Layer 2 of a small transformer language model trained on English Wikipedia (15 layers, counted from 0, width 64). Numbers have three digits each and are written without spaces.
Take only the direct path to the model's output, skipping the later layers: a vector added to the residual stream pushes a token's score in proportion to its dot product with that token's output vector.

Output vectors of the tokens that the questions are about. A number n stands for (n - 500) times 0.0034.
"ior": 697801292455681544255305464507574516548567473614298486691426634516349753427294240648687677658623242459346616290610649732381377426498554163498602541591553418181643525120725305618526356567629559
"IN": 526537316478709357582306578493298410495257370671578597362534383540509601541421548613535474440536548540543542411251485761551499687528355336580486555506640382324663605450391462538698560510568452
" March": 660449461562337608590509391560564626420482343513408572415571590604621676396402446505551366497525459422660454519383572494557534518454726359319468430391363476444483591427483626538396484611541595
"ments": 743697511472445507812486689261386507404345593413630496673292644542344676534245317794634565654646330524665329503296503527378395627462148156257634485297791337339476519325554401743617547738537602
"ward": 758486560514487624202450431697547399460437490653306512258452755568523467262337446703473721475318420704747457503274562270371365540231589489386499652598438463340637871636618486649491526595360464
"the": 395523358592608282574494558424442421584502398605487502635552506456387684413446603572658469294550444638563533254341533364371213426712559566520513547481638409567515585325581668519383475572356857
"though": 258435354516616452750167506405525319509508314661396513572488977343457705466543521770289543412676551715508446714271426493355162571508590465143568463465619422409934816555616483703535309468303447
"ri": 595553452514704551681519404643515395495364597540469512400258269404535451556585495607602508374412477552404614712567486502440488376528350641461379452569627654267376694435565304444374390771455683
"ome": 454322374508497317762284547293365672604439425520685476478384400644631613471445623652272489385505754471386508368533606534309501428476566439378555359670447219450584659533657444433397778539724759
"ford": 724271454420469374603644907434540714384503394603230482545485592551345455314435464697637427511520798490531478333244522431413233430177774188409484708770558428585685633362455603498369573622535555
"ly": 444721551235442478651262603340438317698458659450183466408596484467486760474660655523662792391506446467701468399451356472238502484453637299527515371340774711461507422386609691464396498703490503
")\n\n": 497620325576505422483328600635119778372552509466400541517671542531430532300566155489519551505665464505650215689281247389498383402644470653374538505626544531603608744545388358610683532628561429
"T": 479379351591555362552369542528488391464453424511609548565686499607500458530409502523520325541342418475433409379458477652445565457642455383523500707393731521644605656352499478573562459442672433
"ms": 457390524463280564864547681257584584352371571433481529633339559321445410297380394693338684562660325707619425621572515567330173785243562580438381608474564332524566703204612505572410740610475614
"aim": 691342325473585396625302681383295321583362527492496521488332800503396845382386472537430523304447634787794273618610444336377436505571598501458471560639508509271713715455508233621596605461476472
"ife": 466407324684647548495406533287476745458270420593193539531473906387387595526518132760402702430440495550505687366570458567393546731298405474470657533339347182414595390509609573484565659789644520
"ited": 339665333349367456390403502521316457708458234637386519377609545559557503336327539687228759287684434577820651549462223883498360612305508557298618558921714493606498449639661322382382399690498397
"eral": 414217251381758480590398449193592705657399647379195494612416393685229664413404320619313566625604544510663724529387409544368475523474600162525523737676410551802417407498569318650520468723598631
"ican": 529492183562730488432665806506365520540468457572502522760502600390404552476292444636433241445652874304552773337560651436445247614621747370483597634424281413401618748230685330491497292565364250
"ction": 787378469486238725557097425561358587647531203564497556781606640652189696538347273709431695564589369345314565494473675419429350573336557080415609558594637527342554523457521389715668525531682399
"overnment": 475621268489588705654337645325619685689416498523216570364474680628419631536081480511525537420717558574439387439230627627485545718434591431370453518466236415349420554172578217725666364863628589
"ain": 630514453416682451457711573604400321450488718377355526503379751459551748492371444542383567306580568755330586260402547700347563512553554662467461512471548237371529641553492315404531479410542496
"ards": 477460479451354420621477552717519543507333375482469568407308592621208484418454502447547620378757644506676472268471321343348555694330278575421530611902552290563551728170519459552606767525487737
"ong": 437325427472553621481338473335335655475686459462312506434431628395585585543433496578320566349486598653409625509464597576335578451598523547585481721453741442303509281591591618398454521495509666
" have": 470539495565533298443377634473477568616600528636412458608479603633508710405676553414337480499483720364443427551407486543348336677391401664344546351581486356371628593398535340646544446506337729
"illion": 485423264430477410539451397392560652365506428498477538565581652337690568416412460545195684264848574675684291382160703555626376535279460585419463542760629423426779683463652252663380498629426522
"eries": 534486606488767581517325477607218508373517569688438585581355507586322650546280547768463601442772796582579552326319462396385599498536251192296502569364641273392627393403690286517513745379786444
"ounc": 565334313713438618343389578290525411572506557393238604498295751488625381499333529411426590442632493451476496392451350583600506887485622533426464879645588561328529344494754396590425503569495398
" no": 393569398542529406554362384603590482491450372488693484550454521314354533403362636513408502660428608402620509479509669637520499549573589551411651454562541357385561296593539508532459553360416682
" (": 449406554513480477456628406600363724401609747304598491563620514506453423550509431335680400469501442514492406588512629416474492513448447586590425521449506557567495376614419438443582658406411426

Each question shows what one neuron of this layer's MLP adds at an activation of 1. A number n stands for (n - 500) times 0.0013.

n194: 401473819649431341495757490370529627373230353263324755711606468420604491448488407461336491496383557408468498624347510805598634580584561454685451365624554495470432663519350336367595561418530518
Which of these tokens does it push up most? "ain"

n76: 650410666538631495515487497366670785329283494422461499644374409680406659737452688496600587469375408554745430529324628377415525677501209523187373455590582424392495550282507495584628509559529407
Which of these tokens does it push up most? "ments"

n249: 759554521516499453409518500616566518514452577263605504442541421399548480437392565317526405390522454453424492650564594459534520599495556588437492431398467528535525554517549444367702470597459509
Which two tokens does it push up most, strongest first? " (", "ri"

n91: 543534558498517455588344501609386370540511461577597442506497560580490573594435360479470526406495523492742483606595344594393462473461484511481375543458449444426518614469404406684442393514555479
Which two tokens does it push up most, strongest first? "aim", "though"

n16: 347444561580467552538518556413555627576488482577541496346411536450568416482498453568547541596553448406312689538316469474571514416663613579488484447512617312517486478528615460452426618473503528
Which of these tokens does it push up most? "ome"

n25: 543462606442494236614574547528427450529638543440449640357680597446482498499667579397476456642466608464363508641573497699525537545372413523383494331537603505522490376371401454363580526557468472
Which of these tokens does it push up most? " have"

n186: 498525479372697480339437500621508452482567580371674632422387538333373568457540575284369377528330485500398442711509653480490452717581491594425438416390593643542556607427510429464561519752368630
Which of these tokens does it push up most? "ri"

n235: 340414613400338482385402694643649549704530402318686604603654722506241560480492412628562432511449513639446321424425683457595415564412377481555528587477305573447409438602582537386398467543393548
Which of these tokens does it push down most? "ri"

n116: 466444420621514445420349454568421484511548472584602403442607380440527501512486517474661441522361589432434690450531440461557509483471527459463588537346605514488517586549525498447577448563485526
Which of these tokens does it push down most? "ms"

n31: 408461527455490344480176604627466540568583382608569423317540547604514628603571647544387553485473470413474610504578387511458513430517405477338420423389748532445356531601678556533497581490616500
Which of these tokens does it push down most? "ican"

n153: 539659753447311529532512556546609548544450474330517567244494487445523628427416504504480543278505534627562468589597551385486273368540509478289466641535533668482441622457638541456565476371496523
Which of these tokens does it push up most? "ward"

n104: 571482428376414549507624551480532622533582361471672544380390534509366537484467572716444401400461459428357615512407537443621482550672457657461590326451517383465589544413573436454457379410645456
Which two tokens does it push up most, strongest first? "ican", "ome"

n117: 395410705498367532509556487552447578408664411466523598611343498438473559359405463758555499376381427465503557475586399580392641512374524552593347533524492465521455602463655420590285586414649567
Which of these tokens does it push down most? "IN"

n251: 361424494614642492378324560616474370729482552576577539594695531529372523340521704345448540455531352638344348573558599625424504386461635677506507552419465510444534240623280445360597523829366476
Which of these tokens does it push down most? "ments"

n198: 551294637389476512518246504589393547495491482641588383494488553386463550535450452417627425469426591392471649552463348516514566468438507594463598636331612514440491700387563407551570507542419475
Which of these tokens does it push up most? "ction"

n14: 750392386498545651371548437373466483490425577447449574425537611480606629676434608544511258375350479291642692657537527542546664508487587575383548445511457658340410597312302383491539296465412565
Which of these tokens does it push down most? "ms"

n217: 585404424651505375466379409372473330444559345509793437486588453472503465617522631498566560493535482518483397530614336544432475383726534533559412434478406634532431392405644579658592586654526432
Which two tokens does it push up most, strongest first? "T", "the"

n200: 452421281497564646588438326424415350520568537609555397400499514288447519589667707545472425635522522586414588587563505328204511529556541458410277542597506438552589625453519508670498564506683457
Which of these tokens does it push down most? "ited"

n207: 572338410425587584467435362559465418616302226481506586348254469302278639593524202676382338573615560558466370542459571453577499344319428606529734722346647468702582386715601737413770602553545323
Which of these tokens does it push down most? " have"

n89: 579671444539320352470403629392576674533367346691646488360369320584524614449539570601587623489549535349389595359526431382433504569492723384230506428484629191478478340557610472527448641429592797
Which of these tokens does it push up most? "ome"

n154: 484494433490567470391659372628565584335517530520623575395444524520363440491329563694248476502657585773268615479487547481399478513511543647473549460225378294829413698425579527497573416457507574
Which of these tokens does it push up most? "ain"

n152: 566562467418528334475615579359554613697353499531676557456496566636547446457509488652542615546366395430543445440620357431507419562411436605437355453470459363531513400540457530428417651352802595
Which of these tokens does it push up most? "ome"

n133: 626362525322632380767479428532400461317455474476248562549509456670629501683550340511498474328463392448578565686554494419535566587449359657357588443570354665580521558333550646310700345566530530
Which of these tokens does it push up most? "ri"

n38: 614574473374476685490751433574193522293567549535477608536465578414481664522525655289319661514562567662347516395753430391538456310547491566478486459420405534533564482621499323387463416434513572
Which of these tokens does it push up most? "ain"

n178: 749461397704548517557577449134560499713289420587516563506442368540461695619453591555525257506488303389666460550298567662447546729385468560631425667561474364450460482447525431442538726431461238
Which of these tokens does it push up most? "IN"

n239: 513506400419469517551321552563502422531573504464503581553697440341279510492505451597592614471423465668393608529518411626464353590469529427428497518422462390379421501689571487572522764570574631
Which of these tokens does it push up most? "ction"

n81: 540563514596591664510627444586470702522366473500265577555490378589342524307606416519476617339585574597626423366304567613508579288264561300516509581664481360486547376616354460722578520487398377
Which two tokens does it push up most, strongest first? "ford", "eral"

n143: 573543298538474373550573582674509626447495549436593453360545417599520529480619553538564520373513412496606453627542400623454283446394233676374428604431355638345581499507703454312394529635345686
Which of these tokens does it push down most? "ction"

n209: 579456632467539405497551531534488632477524441492587614475535353438443559363681584533477446394610488488465451423492582518605555581504405399375449594283576345737550535498479508424322354481505460
Which of these tokens does it push up most? "eries"

n69: 327774719303296514339396428566494517587351264319461497468419527477602851373345398435561603702441547663435528421677589602696338540571426388569546805399456646327428490513468535354509507552557613
Which of these tokens does it push up most? "ior"

n108: 412411440534399397624592540625407382545470667577412430598463415369483195546468548390303603528605528599368264804678494609620446666619419494724521380515518567598666495349641294417555497502480499
Which of these tokens does it push up most? "ms"

n109: 588570612575471475382431466590499548413601332516486480412528466601492659483483340340526368619636588394645500578480546507463561508476583483438303569562521630572327534363578506453407368398421608
Which of these tokens does it push up most? " March"

n8: 481570416369424366459492530452340465572587653417579340357543448423623458280380537482517478703399469458591518464493415573458622360436638548438493319553593574635531619562425643619466526347578562
Which of these tokens does it push down most? "ife"

n230: 584314496489337374604498411391379228489276529675478421622452591473413501393529445485581470554608614490549539479378546423511602499526580611288579344359558690720586676736543657609469442452391361
Which of these tokens does it push down most? "ior"

n9: 477599383449483510581556610575495443681579541662426556524571402484673517359482458426587517503519408345572230428511485428516629509484472615455537560451662464610356530645366443422502464550503554
Which of these tokens does it push up most? ")\n\n"

n122: 382441452506399559535512536426606563377699483646545457650623526547542637384499654473644441370497519402665567302591452420378463336634336594607447487428578431526408455377472574292532519573532406
Which of these tokens does it push down most? "ward"

n123: 360538478422706573585393408422385532511479515468742451432465627427476479334612481574290495450569584494590693471563533334516443392490635508366636585422594305409658515489561391546466495548487702
Which of these tokens does it push down most? " ("

n34: 696462424522555412450588660323584432581418471375449576524532421565575552521515439280431576297458440475472430498449579543587668574540623568357452535509428539416623487348395520538576476764348621
Which of these tokens does it push up most? "overnment"

n225: 313091459629478497789681368417514503616487658665493605402334488351387389273507272547544273719382440769560399563676440539468364661391673579616581607523472250658501593736423373522359610471488390
Which of these tokens does it push up most? "ms"

n148: 431485497461520506477469603541541611487494462527607465588443477563402556529539599332538557584538470422439458405430371409510458334375604486667341584500521418582538574421616478524514598587486361
Which of these tokens does it push up most? "ford"